Layer 5 of a small transformer language model trained on English Wikipedia (8 layers, counted from 0, width 96).
A neuron's activation on a vector x is GELU(weights . x), where the dot is the dot product.

Input weights of the MLP neurons that the questions are about. A number n stands for n times 0.011.
n22: -5 31 11 -16 15 -42 36 -28 4 -8 38 -29 -5 10 -5 15 1 4 42 50 -11 -16 -14 9 24 -11 26 30 5 12 -7 -3 3 0 -7 -4 10 -24 -5 -2 2 -25 31 -8 23 -23 1 -14 1 14 10 -5 -15 1 -37 18 -11 -2 6 16 -19 28 6 -32 -26 26 -26 -15 30 1 21 31 -22 24 18 7 -14 76 30 39 -1 -19 18 -1 -20 -8 20 -8 -17 -49 21 3 1 -24 -25 -27
n44: -37 24 -24 -47 -8 -16 -3 9 -6 4 7 -27 21 27 -20 12 -29 30 -25 7 14 24 -4 -9 11 -25 27 -49 6 -10 -50 2 -3 -48 -30 3 9 -25 -10 -7 11 18 2 3 16 -28 -1 -27 52 -3 4 -18 40 -6 9 -17 -10 43 -32 -42 -10 -35 -22 -13 -14 35 -38 15 40 -10 -22 -8 -6 27 17 9 -22 -48 4 -33 16 -5 -31 -9 -3 -12 27 2 -22 16 10 -28 -13 -53 54 -14
n54: 1 48 -1 -8 -13 23 -47 7 17 -14 16 -8 3 -19 -3 -20 10 -13 9 -5 -36 -14 -18 -12 17 18 11 -4 33 -1 13 4 -2 20 -14 1 -3 13 16 -3 -7 7 21 -6 -18 9 -25 18 16 -48 -3 -2 -16 21 17 -27 13 -5 -25 -5 -30 10 3 3 -2 -1 -23 -24 28 10 -19 17 -4 24 16 -14 8 -17 11 -43 -31 9 2 4 -6 18 8 -18 3 1 27 -10 -11 2 -15 -2
n69: 42 33 23 24 21 -17 21 -27 12 7 7 -24 -31 23 20 -8 -66 -30 19 -3 7 -29 12 24 8 -29 -21 5 30 22 -31 -22 6 -8 9 -42 -5 4 -1 21 -2 9 -32 -12 19 -8 -12 11 21 15 -1 -26 29 5 -1 15 22 29 22 6 -16 -51 26 6 -13 46 -12 20 14 43 28 4 5 14 -20 19 -20 -5 -10 11 -24 0 -3 -5 3 4 -1 -31 -20 -4 -42 31 -3 -21 20 -34
n74: 35 52 19 17 3 -7 21 13 -10 4 -12 -13 29 -39 20 21 -32 4 10 20 -2 -26 4 -28 -13 -15 5 7 21 -24 -15 -8 -11 -16 0 -29 -29 36 5 -5 -28 -1 -30 12 14 -1 3 -11 -8 -2 44 34 -6 -5 13 22 32 13 -6 -3 -16 -9 -19 31 -4 12 -6 15 43 15 -35 -7 -2 -3 5 -18 -12 -14 -13 -9 8 15 -8 34 -2 6 10 13 31 10 -44 36 -2 -23 3 -16
n87: 28 28 6 -23 6 -3 -10 -7 -17 -23 19 14 4 -18 -8 -15 22 3 -1 40 4 -5 11 -9 -30 7 0 11 -2 -18 4 0 -21 11 23 6 -24 -18 -7 -14 8 6 9 -20 19 -13 -21 20 14 -3 -6 -11 -2 -5 5 20 12 -5 2 -20 3 6 19 6 18 8 -1 8 34 34 -15 12 -17 -29 12 14 30 -4 -18 -2 23 18 13 22 -6 25 -5 19 -17 -19 -20 -10 4 -19 16 10
n88: -16 0 -36 -2 15 -28 21 29 -2 -23 3 -26 7 19 -33 -13 29 -10 27 20 2 34 27 43 -15 -14 11 -48 -18 1 20 8 24 8 -11 27 1 -39 -18 -1 32 -7 -19 8 8 -11 -11 -14 -18 -12 20 -8 -4 -34 -15 -24 44 -24 -10 -24 14 3 -4 23 -15 -32 -14 -20 2 -9 -12 14 29 23 -3 -4 -8 12 15 47 -14 -34 9 -40 37 -5 -41 -10 22 -12 -6 -38 -10 13 96 -4
n92: -21 6 5 11 -8 -8 -18 40 -25 -18 31 10 -5 -34 -14 5 21 -15 -21 14 -18 -4 6 -6 -21 -14 -10 0 22 -8 -14 -41 13 10 8 11 -7 -22 -23 46 14 9 -15 32 -4 -19 3 -41 -8 -3 -7 -10 35 -22 6 13 2 -11 -37 -19 16 -12 21 -5 10 29 15 -4 13 -23 53 -5 -10 -16 10 -9 2 -4 1 -1 -25 -1 -17 23 19 -2 -8 10 -10 6 -18 23 7 2 -8 2
n94: -16 2 -15 14 -6 -12 6 12 -43 16 5 8 5 -3 22 41 9 -4 31 -34 -13 8 18 11 -2 34 3 5 1 -32 7 -9 -3 -21 -9 6 4 43 20 1 -13 -10 36 15 5 -7 9 2 23 8 -9 -26 -3 -4 13 -8 24 -7 37 -1 -6 -18 24 8 -32 -2 -3 -30 6 -5 13 3 12 -7 -6 -4 16 -3 21 9 -28 3 14 9 -19 -19 -14 -29 17 6 -6 5 0 15 7 -8
n96: -5 -36 -9 -2 6 -5 -28 25 15 -31 6 -25 -20 21 18 8 8 -3 19 -10 16 31 -4 33 10 -7 1 5 8 4 -38 -2 -46 16 -18 -18 -7 9 -2 0 18 -2 1 12 15 38 -10 -30 -5 1 16 37 8 -3 -6 -14 -48 14 -6 23 -4 6 28 2 -5 25 -19 -12 -16 4 15 -16 -10 12 -15 12 4 -13 -27 -5 -7 -12 -19 14 -12 38 -13 4 12 -4 31 -21 -8 -16 17 14
n126: 13 -18 1 -10 14 5 4 10 1 9 -15 -37 -1 -12 -1 -6 14 -9 -20 15 -8 -2 7 3 24 28 -16 -32 23 8 22 -4 -15 11 -15 -10 -14 -2 37 3 44 27 -34 12 7 3 1 18 10 27 7 -13 -3 -4 -7 4 -1 -8 15 12 -4 8 -8 33 -23 3 5 -12 5 -27 39 17 52 -4 -21 4 2 -25 11 -25 -2 3 -26 -4 4 15 16 -2 -4 -4 -30 -30 -14 -15 41 -4
n133: 18 20 26 -22 -34 -5 4 24 17 8 23 7 -12 -25 28 10 -12 28 46 -2 -4 6 51 0 30 -40 -11 3 2 -14 -17 5 -6 17 -16 21 6 14 -29 -12 19 32 19 20 19 -22 -37 -17 15 -37 -13 21 32 -3 -25 2 -18 -18 -31 -9 18 1 -36 -1 9 -4 -4 3 -30 13 -13 -2 21 -16 -18 8 -12 16 -21 -13 2 -20 -20 10 19 -2 34 10 22 3 10 -1 -26 11 19 -2
n152: -14 -21 -12 8 46 -21 16 0 8 -3 28 -6 -13 19 -5 -10 6 -22 -18 -4 6 -3 17 -11 22 6 -5 -5 -10 1 16 14 -32 -4 -8 9 3 50 28 0 29 -31 -14 -7 43 -20 1 -1 -7 18 -1 23 -15 -6 -21 13 -17 6 21 -8 20 4 -31 -9 -18 1 -3 6 0 1 19 4 10 21 3 -17 1 -4 -11 -28 -4 20 1 10 -7 -20 10 3 20 6 -44 6 7 29 -20 5
n168: -20 -4 11 -5 -27 -10 1 28 -33 -18 14 5 -14 -6 7 2 -2 18 23 17 21 22 23 0 -5 -9 13 2 -11 6 -1 15 -17 0 -3 -1 -17 10 -15 -6 -17 -16 22 27 -5 -3 6 19 5 12 10 0 -4 0 -6 -45 -2 -10 -19 2 10 -24 21 -8 -8 9 -14 -14 20 -21 -18 -11 -14 -18 7 0 -9 15 -4 0 1 4 8 19 1 -6 -25 16 10 -35 36 14 1 14 3 -10
n171: 13 8 2 -4 -1 -25 21 32 -17 -2 19 1 -8 -34 1 9 26 -28 -36 -9 11 -1 3 -30 -19 -12 -20 -20 -5 -5 -16 17 32 10 -5 22 34 -24 -2 -7 8 13 12 10 -8 -42 -22 -7 43 9 -20 -6 0 -22 -1 49 30 -35 -7 2 28 11 -10 39 25 -13 -12 18 17 -25 -9 4 -46 2 3 23 -19 -16 27 18 -31 2 -23 -15 5 2 -13 7 1 11 5 -22 -4 15 60 -20
n186: -4 57 6 4 7 -4 -26 12 -12 -12 11 14 -42 11 -1 15 4 49 -6 0 36 -20 -27 -16 -19 9 -13 9 -7 -7 -10 -5 11 -8 0 5 -12 -2 -20 -10 -2 -19 -8 -8 6 -3 -7 -1 10 -1 -1 6 26 2 13 32 -21 -4 -12 16 -2 23 6 24 -6 6 14 -2 -5 6 -25 42 2 38 -9 7 11 -29 -59 20 5 34 -20 28 7 -13 23 -6 -7 41 -5 -20 17 13 22 -15
n206: -16 -27 15 -4 -27 -31 -24 35 27 -12 -11 -8 -9 22 4 -23 40 19 33 -1 10 -4 5 -16 6 -6 32 19 20 16 -8 24 -14 34 -24 -31 -2 -1 -4 13 1 4 24 29 1 -7 -25 -6 26 -23 -3 -4 -12 -10 -3 32 -3 -5 -19 -18 10 30 15 25 -29 5 -23 -13 20 35 15 -34 14 -32 -11 -7 -1 -23 -15 -27 0 5 -50 8 8 -17 23 -51 -17 7 -19 -7 10 37 11 1
n215: 0 -7 28 -8 -1 -8 -4 -6 -9 23 23 12 -6 25 -18 2 -25 -1 15 -5 -5 -15 -10 -29 5 13 -21 10 2 -27 3 16 -8 -4 1 11 5 -21 1 6 -28 6 4 -22 -32 -11 -8 -19 -11 -3 7 2 -12 -21 -14 19 0 -16 -17 -2 -15 2 15 3 -11 12 -15 2 -14 -4 -6 -22 7 -7 -11 -14 13 19 -1 -5 -2 29 -4 24 -7 13 1 -5 14 -12 -10 -6 -11 13 9 8
n226: 13 -12 33 5 12 4 -13 -38 15 -2 11 -9 -19 1 18 8 0 6 -12 47 -9 32 -26 -31 -22 -9 -1 4 -14 17 -31 30 -6 2 -9 15 -28 29 -8 -30 6 -11 22 19 -13 -14 -19 -19 20 2 16 -5 -13 -21 -24 -6 -11 7 7 -17 25 -17 -34 23 22 29 17 -24 -12 35 -14 12 22 2 20 -38 -2 11 2 -3 1 -14 1 13 36 -15 14 -19 -38 -13 6 -18 28 4 29 9
n227: -6 3 -63 -14 -14 -5 -23 -5 8 -8 -9 -21 -19 29 -14 -6 -5 26 20 -1 16 49 6 -28 -1 -9 4 -3 -31 -7 -4 -44 15 16 13 -5 -17 -1 -2 -30 18 -20 17 -9 -29 33 1 17 44 -18 8 4 13 -10 3 16 -12 -10 -21 17 24 16 15 -26 9 11 9 35 13 -18 -22 11 27 -18 30 -29 32 -2 26 3 -48 23 -12 -22 15 -40 21 -34 28 23 -13 12 -13 -16 13 13
n237: 14 44 -21 -38 13 -28 -29 -10 -6 -56 -11 -15 1 -21 -25 3 5 7 -51 -24 -11 32 -15 7 11 10 -1 -46 -38 3 11 -21 -21 5 -25 -1 -7 -19 5 -19 -15 -7 -35 10 -5 24 6 -6 37 30 12 9 31 10 -47 22 -2 -15 -1 -7 23 -9 10 -2 -13 13 9 0 22 6 63 31 11 20 -15 -5 10 -1 23 10 -32 -9 -7 6 41 28 -21 -11 10 14 -25 5 -33 -68 -1 -15
n251: -25 0 5 -28 2 8 7 -21 4 -16 9 -4 -19 17 9 7 0 -12 -4 26 -21 2 3 21 35 19 -32 1 16 27 12 33 -21 -31 -9 12 -15 0 -17 -27 -1 0 -15 -16 1 0 25 -12 -16 14 -4 6 -28 -1 32 9 13 -22 -12 8 -9 4 23 1 14 4 -25 -4 -6 -6 27 1 -18 28 48 -1 -6 -8 -24 -3 -17 -17 11 -6 -23 -3 9 -13 -33 -11 5 25 10 8 0 5
n264: 5 1 -13 -5 -7 -29 12 -3 -9 11 17 -11 24 5 13 1 19 -36 -18 5 -8 -5 -30 -11 16 1 -9 -6 3 34 43 -24 -45 20 -21 17 -13 -3 0 -7 8 10 26 29 -18 14 -10 -34 6 7 15 -5 -3 31 -5 18 -5 -7 27 1 -11 0 -9 -16 -23 5 -8 -11 17 36 -13 -22 -11 10 -6 -1 26 26 -22 -31 -22 15 -7 12 -6 -10 -5 -12 -27 -10 14 -5 -12 16 26 2
n283: 60 -1 -31 11 -8 -10 -13 -5 -5 0 -41 18 -14 -5 -19 1 -18 14 -18 5 -26 -32 -28 30 11 24 -15 14 -23 76 11 -37 -2 22 -5 -18 -10 8 28 38 18 -3 35 -1 -31 -6 -1 -7 39 17 -11 12 -19 21 -26 -14 -1 4 -16 -10 -52 8 -13 39 -57 -27 -20 5 76 -10 -4 2 39 28 25 4 -7 13 -19 -15 -37 -3 -19 -1 -14 -4 -6 3 -17 27 -1 20 -35 -36 -11 11
n284: 0 -2 18 -14 -5 -5 -10 -11 -16 -10 -28 28 -2 -18 10 10 -1 -5 -14 -7 18 -22 9 3 -17 25 16 -14 -3 3 -9 18 -24 12 -4 0 21 3 -12 -5 12 -30 2 -5 25 -21 6 -36 5 7 -2 11 -18 -6 -9 -17 -23 -6 6 10 -12 4 19 -29 14 59 -18 21 -2 -10 16 9 -13 -36 -8 -28 -9 -23 6 -12 7 7 0 -16 1 2 30 10 -21 -5 -13 -15 7 15 23 5
n302: 8 -20 -27 -5 -11 -1 -33 18 -8 -47 -16 27 0 -20 -15 14 -4 11 7 0 3 4 39 15 -30 -6 -31 -17 -1 4 -14 11 8 12 12 -3 28 15 -29 -12 -3 -17 2 15 3 -13 -5 4 5 -3 -14 -15 -4 -11 15 -8 -22 -2 -4 0 19 -8 1 14 21 9 -28 -24 -4 2 -2 0 -24 9 7 15 1 -4 2 23 -11 5 -34 -7 7 -7 -5 8 -5 -7 7 25 -13 5 9 6
n307: 8 13 21 1 12 0 9 -18 -27 5 8 19 20 24 33 11 -18 26 4 23 3 24 1 -18 5 -1 -11 -14 -8 -19 -35 -15 -32 -5 35 28 -2 12 -10 28 -18 -20 -4 28 -13 -12 31 -24 -23 35 -8 -16 -3 8 4 -29 -3 -14 -29 2 -18 7 13 13 12 -1 -7 -5 0 -10 2 -17 -29 -19 19 11 -17 -3 -9 9 12 -4 -3 3 -5 1 24 -28 16 21 2 -11 -22 9 -22 5
n316: 12 36 -1 -10 29 20 15 -62 6 5 11 -16 -35 -40 -5 -3 -7 -4 5 47 -6 -25 -36 22 12 22 8 12 20 -4 -1 -19 -6 -11 1 -26 -9 -4 1 -2 -35 12 4 -5 -10 7 -4 -21 8 4 10 13 18 -8 4 15 -15 -5 -2 -11 -32 13 -2 -20 19 4 31 19 5 -25 -39 40 -19 12 -18 8 38 17 23 -12 21 2 32 2 9 42 37 3 -12 -8 30 1 -2 -27 -17 2
n319: 12 5 33 5 -4 8 37 -4 -12 15 -31 9 -3 -12 -15 6 22 1 27 -3 -36 -24 -1 -11 -23 7 39 13 8 1 13 -13 -18 -7 1 -11 -10 -10 -47 -4 -23 -18 34 21 -18 -1 -1 -18 -31 -12 12 14 37 -10 -24 -21 1 -29 -11 14 -16 10 23 -22 -10 9 -7 8 2 -4 -6 7 1 23 -8 2 -3 19 -2 -5 -17 4 25 0 -4 2 -10 25 14 -27 20 8 -17 -25 19 -24
n348: -17 24 -10 -19 31 -61 -20 6 -29 -17 4 -17 -3 -19 -6 -14 -29 10 3 19 7 -49 1 13 13 -4 -10 -20 -14 13 -12 -18 -7 23 2 -24 9 19 9 27 9 3 19 9 -9 8 43 10 20 25 -2 40 2 39 -3 5 -10 -22 41 -5 -14 -37 -6 -25 -7 69 -22 -10 13 -19 -3 -22 -10 -11 -10 17 4 21 -12 5 -34 14 -26 6 1 16 9 16 -19 19 -8 11 25 -18 20 39
n349: 48 31 23 -2 -4 -2 0 -21 5 1 5 -27 3 1 -36 2 18 9 31 -5 0 -22 31 -17 -17 7 4 -15 12 7 -16 -47 -16 -18 -23 6 15 8 6 29 19 5 -16 27 -37 -42 -7 10 9 -21 -13 -13 -1 -2 17 -1 -28 2 5 -4 -13 -38 -29 -8 16 6 -10 42 24 -1 -23 1 1 -2 0 16 -2 11 21 48 27 5 -18 -17 -28 -10 12 -24 -9 -34 15 11 -33 -33 -9 -19
n350: -9 11 -4 22 -3 8 1 7 -7 -2 14 -26 -5 7 10 -7 3 16 27 0 11 -16 -6 -25 3 14 4 8 22 0 -4 4 5 -14 -8 -6 -4 -7 9 -4 -3 25 -22 27 5 -3 1 2 11 7 -6 -15 -12 2 -4 -16 -8 33 3 7 -35 -3 6 -11 13 -33 1 23 -14 -19 -10 45 1 19 -13 -15 -9 -10 -18 28 -5 -15 -8 29 -8 10 28 17 2 -30 -7 14 3 -3 -5 15

Each question shows a token from some text and the vector x that enters the MLP there. A number n stands for n times 0.049.

" K": -12 -13 76 -9 -3 40 10 5 4 16 -23 8 2 -19 -8 41 7 3 7 -25 -17 21 15 24 -3 -10 23 9 -20 -4 27 -37 -12 14 31 -19 10 -3 -16 -15 22 -11 -11 -16 5 17 -5 20 -6 -4 -31 -21 -6 28 19 0 9 6 13 -20 -11 16 -15 -36 18 -4 0 5 -38 -24 -3 -1 1 8 -16 2 9 3 32 -3 6 -13 -65 -39 18 17 -4 29 10 15 26 19 -2 8 -7 24
The three highest activations, in order: n133, n319, n302

").": -19 -12 50 3 -14 16 -5 15 0 6 -27 15 -4 -14 -3 5 9 -5 -3 -20 0 9 -4 -4 17 -10 25 12 0 -3 -5 -1 -4 -2 17 5 13 -3 -16 -3 -1 25 12 -9 10 37 -24 10 -2 1 -10 -6 19 8 24 6 29 12 21 -27 -23 -6 10 -51 4 -5 -6 1 25 -7 3 -10 8 29 3 1 -6 17 12 8 -1 -12 -75 -16 19 -28 -18 36 2 25 -1 16 -10 -4 6 14
The three highest activations, in order: n44, n319, n92

"ene": 9 4 58 3 9 40 3 9 -10 11 8 14 17 2 -4 -3 -8 7 -19 4 -1 -15 -11 13 6 18 11 20 9 2 7 -1 0 -1 12 9 6 1 -33 -22 -30 0 -17 11 7 34 23 9 -12 52 26 -4 15 40 -6 10 14 14 8 -56 -4 -3 -8 -20 9 -26 23 -5 1 -19 -25 -16 -3 -14 14 -14 -4 24 -7 -3 14 -6 -67 9 -12 -26 -26 2 -2 -18 11 30 29 11 -19 -43
Which two neurons fire most, strongest first? n74, n168

"\"\n": 0 -21 57 11 25 10 14 -10 -12 15 21 7 -2 -7 -35 9 -2 3 10 -25 17 -10 -6 -27 -11 -3 27 6 -12 4 21 19 11 8 -14 -3 15 15 -19 -33 3 31 32 4 5 16 -5 -1 20 27 -23 -41 6 25 25 -1 4 19 30 -43 -15 -1 7 -21 -13 -1 -2 21 3 -33 13 -15 -31 8 0 7 -12 -13 19 29 -6 -27 -63 -24 4 -35 -26 47 -1 35 14 35 0 18 -9 -3
The neuron with the highest activation: n171

" P": 7 -1 56 1 19 36 31 10 37 16 10 10 25 -25 -4 21 0 2 -10 -17 -18 34 -1 -17 -4 13 4 13 -13 14 22 -35 -11 -1 11 9 9 -11 14 -6 30 7 3 -23 -9 30 0 3 8 41 -41 -15 6 10 -10 -2 4 5 11 -29 0 9 -22 -35 36 -17 4 -7 -43 -10 -27 13 20 -7 -25 -4 14 -10 22 3 12 2 -66 -38 10 -19 -3 15 5 0 30 5 4 0 -22 -14
The three highest activations, in order: n349, n133, n126

"==": -37 -23 22 9 8 28 -8 -2 0 4 -21 5 6 -3 -18 13 -17 -8 -14 -38 -12 13 -19 -25 21 -12 21 -12 25 17 -14 -11 -4 -1 25 0 18 -3 7 -16 10 15 16 17 -4 45 9 -9 -4 23 -22 -2 23 22 3 9 29 15 -2 -34 4 15 -5 -32 14 -17 -8 4 18 13 10 12 6 19 -10 -27 7 22 3 -10 8 -3 -71 -12 20 -28 0 46 8 17 15 3 5 -30 23 -12
Which two neurons fire most, strongest first? n44, n237

" education": 2 5 19 -14 7 10 -17 11 -6 24 -2 32 6 19 -1 10 5 7 -7 -36 -10 -1 8 13 -25 28 -4 35 21 11 11 16 10 6 16 6 -18 -16 20 -22 -18 17 21 -2 -23 61 36 -1 -17 22 8 -13 14 -19 10 -19 30 -22 -4 -39 -2 30 -1 -30 16 -35 14 -2 -27 -19 -4 -21 -6 -15 14 12 -10 8 -9 -10 34 -25 -66 -22 8 -22 8 -1 14 11 -13 16 9 46 -2 -16
The neuron with the highest activation: n307

"ous": -4 -6 60 24 7 31 29 -5 16 -1 16 2 26 -5 -3 8 6 -20 -7 -14 -14 27 -16 2 -5 12 35 20 8 19 12 1 -31 -7 15 -43 13 7 3 -11 -23 12 -31 -44 10 44 7 -16 14 28 -13 10 -2 -3 4 -14 -20 11 -11 -58 20 13 4 -32 37 7 26 24 -10 -30 -6 1 -7 -23 -15 -11 29 -5 28 36 34 -17 -56 -32 -7 -23 11 13 2 -11 10 -5 22 7 2 -37
The neuron with the highest activation: n316

"ia": -26 -16 67 4 11 25 15 12 -16 9 8 12 -3 0 -2 -19 13 -15 11 -38 14 -33 16 16 -9 44 3 23 -5 -12 16 8 17 -7 -2 12 -3 15 9 -33 13 12 -46 -11 -19 28 9 -2 3 22 -14 -12 11 4 10 -20 -3 15 6 -33 -10 -1 12 -35 20 -5 41 -9 -12 -13 -6 -3 6 -8 18 -16 32 -6 -12 -13 7 -13 -67 -13 13 14 -20 27 6 1 -26 40 7 29 1 17
The neuron with the highest activation: n350

" The": -29 -6 53 -8 25 21 -26 1 -10 -6 -35 1 4 -20 11 33 3 14 -26 -16 -14 34 -5 -3 -2 -14 14 8 5 1 21 -20 -12 3 15 -13 6 -2 -15 1 14 22 12 -5 26 75 0 0 -11 -3 -18 -5 34 22 23 0 21 -13 1 -36 -2 6 -8 -55 -7 1 13 -4 14 0 10 -13 -6 22 4 -13 12 26 -7 6 7 -6 -62 -22 13 -17 -13 27 -2 0 12 15 -6 -15 19 17
Which neuron fires most, and how strongly? n237, at about 2.9

" set": -33 -5 43 -16 5 8 10 23 10 12 -19 19 11 16 2 8 1 -7 15 -18 -5 0 19 14 3 12 13 38 -13 4 33 19 11 6 -3 14 -6 19 -2 -9 -19 8 21 16 -20 34 18 15 -11 10 10 -9 4 18 15 -52 6 2 15 -55 -9 0 -2 -31 -1 -12 12 -4 -32 -41 -7 -20 -7 9 5 -7 17 -4 13 20 15 -17 -68 5 -31 -17 -30 11 24 3 31 24 19 -1 -13 -2
The neuron with the highest activation: n168

",": -37 4 42 3 21 20 15 20 4 25 -29 5 25 -3 -11 12 13 -4 8 -55 -7 -11 -3 16 -3 12 19 34 3 -2 17 15 15 8 22 6 9 10 29 -13 -11 4 -7 2 -24 25 8 -5 19 -7 -20 -38 16 -6 4 -21 -2 16 4 -34 -3 17 18 -68 14 21 4 -11 -16 1 -25 -14 -10 22 -11 -3 23 26 10 2 -17 -3 -63 -21 16 8 -29 21 14 -3 -10 25 0 13 -18 14
Which two neurons fire most, strongest first? n319, n94

" the": -12 -13 44 -13 17 2 -17 -12 9 1 -6 2 11 -17 -26 12 1 15 -21 -22 -17 -21 -11 -8 7 9 27 17 -3 -3 10 -1 4 6 5 -5 5 3 8 -17 21 6 1 -1 2 68 5 7 6 21 -12 4 18 7 10 3 15 3 3 -29 -2 10 9 -57 4 -10 8 -5 -12 6 6 -18 7 -11 -5 -6 -3 19 -3 20 7 13 -73 -17 18 -2 3 19 23 6 -16 13 -15 13 24 19
Which neuron fires most, and how strongly? n348, at about 3.1

" t": -11 -13 53 4 26 24 5 -7 9 -5 -30 16 9 -11 -25 25 11 4 -4 -11 -27 6 3 14 16 -19 1 16 -25 1 -2 -13 14 11 18 -19 7 15 9 -35 -4 -8 -3 7 11 38 -20 16 -11 11 10 -1 15 29 -2 0 6 28 2 -39 -18 21 5 -25 16 -11 -11 20 -50 -6 1 -22 18 4 -25 -5 2 -11 21 -2 12 -25 -70 9 35 1 -12 15 7 27 1 12 10 6 11 15
The neuron with the highest activation: n133

"'": 4 -11 80 26 18 29 13 -14 -1 10 -12 16 21 5 -19 11 -2 -11 -7 6 4 25 11 -1 -12 1 28 2 1 2 15 12 -14 -17 -23 -46 2 15 -17 -44 -11 1 -7 -17 12 41 10 0 12 10 -6 0 -18 27 17 3 -11 5 15 -40 -6 -12 2 -28 21 -5 -2 6 -18 -14 21 -7 -13 16 17 -5 9 5 -2 28 0 -23 -66 -7 -7 -7 -29 28 12 10 33 1 3 30 -6 -7
The neuron with the highest activation: n251

" Loc": -9 -6 38 -3 14 24 14 -10 16 16 -20 18 12 -25 -18 -11 4 0 -1 -30 -17 13 15 43 8 -13 9 19 -31 -19 25 -14 8 0 43 12 -3 -24 37 4 5 17 3 -13 -34 33 6 6 -24 12 -42 14 12 6 0 -30 -2 5 -12 -47 -4 -3 1 -27 23 7 0 3 -24 0 -18 -5 3 11 -6 1 9 22 20 25 4 -34 -66 -11 10 17 1 46 -8 11 -16 33 29 18 -3 -2
The neuron with the highest activation: n348

"es": -1 -10 44 1 29 9 -27 26 -4 17 -1 -24 13 6 -18 -15 -1 -23 -12 2 -6 -11 14 1 12 10 13 4 -19 13 25 -4 22 -7 3 29 -6 2 1 5 -37 17 22 -8 -15 33 8 12 5 -4 -7 -26 17 -2 2 -5 25 37 34 -47 9 8 22 -26 20 -6 6 1 -5 9 -18 -6 -16 10 25 16 35 16 -36 -7 22 -24 -69 9 -14 -1 -40 -19 15 9 -7 24 -3 -12 5 -5
The neuron with the highest activation: n264

"its": -4 -3 69 8 6 16 21 -5 -5 19 -14 7 1 10 -8 -1 0 -16 -21 -20 1 21 5 24 12 -16 13 8 -22 13 16 1 23 -3 4 3 7 11 -13 -26 -17 -2 20 -2 -4 23 6 14 -2 15 -5 -9 -15 11 -1 6 9 7 22 -48 -1 11 -5 -33 15 -3 12 5 -13 -12 -17 13 5 12 12 6 16 17 10 5 29 -11 -76 -3 -16 -23 -12 8 28 5 -1 10 19 -12 -19 -10
The neuron with the highest activation: n319

"ished": 8 -43 52 -18 18 30 5 -11 2 -8 -36 6 16 9 -24 -19 11 -9 5 -7 26 29 12 -14 2 11 5 0 19 20 39 3 20 -3 21 -7 -13 -4 0 -28 -11 13 13 -1 2 42 -8 -10 -16 6 -5 13 -38 -10 21 -14 5 11 28 -57 -4 -18 30 -31 25 -24 -6 2 0 12 -8 11 18 -8 7 -10 -16 -2 -21 40 32 6 -63 6 -13 -5 -29 30 20 7 -4 14 36 -5 -14 -10
Which neuron fires most, and how strongly? n350, at about 1.7

" pres": -6 -11 42 20 20 13 1 -22 2 22 2 6 10 -29 -18 -4 -7 -6 10 -10 2 -13 1 6 -30 10 39 8 -24 8 12 1 -2 -8 -9 -8 -3 -14 22 3 -14 12 9 -7 17 33 -6 9 -26 32 10 0 22 -4 23 25 42 13 -1 -42 -22 -19 10 -6 4 -36 -14 17 -22 -15 -5 -29 14 0 -3 12 6 37 19 13 10 4 -70 -25 43 -23 6 20 -10 18 -11 -10 -17 20 20 -8
The neuron with the highest activation: n88

" un": 10 -21 41 29 29 21 11 -8 -1 11 -20 0 30 -23 -19 11 4 -2 -3 -35 -8 14 8 4 -2 15 19 13 -15 -18 18 -21 9 14 31 -21 2 7 29 -20 11 30 -6 -14 8 51 -12 21 -50 64 -28 2 2 -4 -6 1 15 16 -34 -27 -7 17 38 -12 0 13 -8 4 -24 -8 20 -21 8 2 -11 -3 -4 9 12 0 3 -23 -66 0 12 -16 -7 -20 -5 3 17 13 -6 -5 15 -22
Which two neurons fire most, strongest first? n126, n319

" was": -12 -5 32 6 18 1 -4 4 -14 12 -20 7 28 -4 -9 7 16 14 9 -37 3 -10 9 6 -18 -6 14 40 -22 10 37 -3 23 15 -1 18 6 -2 1 -12 -9 3 5 34 17 37 18 7 19 4 10 -10 12 1 21 -28 7 25 7 -45 -11 -4 10 -55 -19 -11 16 -17 -40 -10 10 -11 -20 21 8 0 -3 1 10 18 -5 -2 -66 -35 2 -14 -32 21 15 15 24 26 7 21 -25 -12
Which neuron fires most, and how strongly? n94, at about 2.5

"ine": 17 2 58 -7 28 39 26 -9 -4 6 3 4 6 9 -4 -20 -6 -10 0 -37 -3 7 -5 16 2 -4 8 22 9 12 11 -4 27 10 9 3 -4 17 7 -17 -6 3 -8 -21 12 51 21 -5 3 28 -5 3 -16 15 1 -11 -1 25 8 -50 -15 -5 -9 -30 -7 -8 20 18 -25 -9 0 1 2 -15 4 3 0 -12 16 5 8 -22 -72 0 -25 -1 10 -9 12 -9 19 35 3 4 -13 -18
The neuron with the highest activation: n69

"er": 2 3 42 -6 27 -12 8 -7 8 22 -16 4 1 6 -15 6 30 26 6 -25 -10 -4 7 -11 5 1 9 6 10 10 17 9 7 4 -2 5 -19 3 -12 -12 -21 1 8 -49 -20 37 -7 3 -41 12 -15 -11 13 -11 5 17 15 38 43 -32 5 8 -14 -12 10 -10 4 11 -7 10 9 29 0 -1 4 -4 3 -17 -41 -28 22 7 -70 -3 17 -7 -26 -2 20 52 -21 23 -17 15 17 6
Which neuron fires most, and how strongly? n186, at about 3.5

"ost": -24 -17 87 4 13 9 14 3 -4 11 -16 19 34 -5 -24 13 -1 -2 7 -9 5 17 29 7 14 17 13 12 -16 18 40 14 3 7 7 -26 -14 -4 16 -27 -27 -7 -21 -17 -3 38 13 -15 -6 17 -7 2 -22 2 -13 7 -12 -17 23 -39 -18 -7 9 -14 27 -1 -6 2 -9 3 -24 1 -4 0 -8 -3 -9 -5 0 24 47 3 -63 -9 -2 -16 -39 20 8 7 12 34 28 22 -34 -6
Which neuron fires most, and how strongly? n168, at about 1.6

".": -21 -1 51 15 13 18 -24 3 -9 17 -13 19 19 -3 -14 0 -4 -13 -14 -33 18 5 17 -4 11 10 23 6 -3 0 12 3 14 -2 14 19 25 15 -14 -14 -5 30 -4 1 -4 32 -25 -10 -2 4 1 -32 9 11 10 10 12 -5 28 -19 -17 -18 8 -55 20 3 -4 -15 5 13 4 -10 15 40 27 -4 15 9 -13 -4 -4 -24 -71 -11 5 -18 -33 16 8 22 3 3 11 4 -16 7
The neuron with the highest activation: n264

"F": -7 10 78 4 49 16 22 -4 12 33 23 -5 16 -9 20 19 -8 9 8 -18 -15 44 -9 15 17 -13 24 26 -22 0 -23 6 -8 1 19 -21 14 -21 27 -16 7 -11 -18 -18 16 39 -1 -24 -12 32 -27 -11 -29 8 0 12 -23 -9 -21 -27 -9 19 -1 -27 20 -33 0 4 -28 -23 -9 35 16 21 -12 -13 4 34 22 -5 15 7 -55 -20 -14 -63 -11 14 -2 -24 -12 34 16 2 -12 -2
The neuron with the highest activation: n22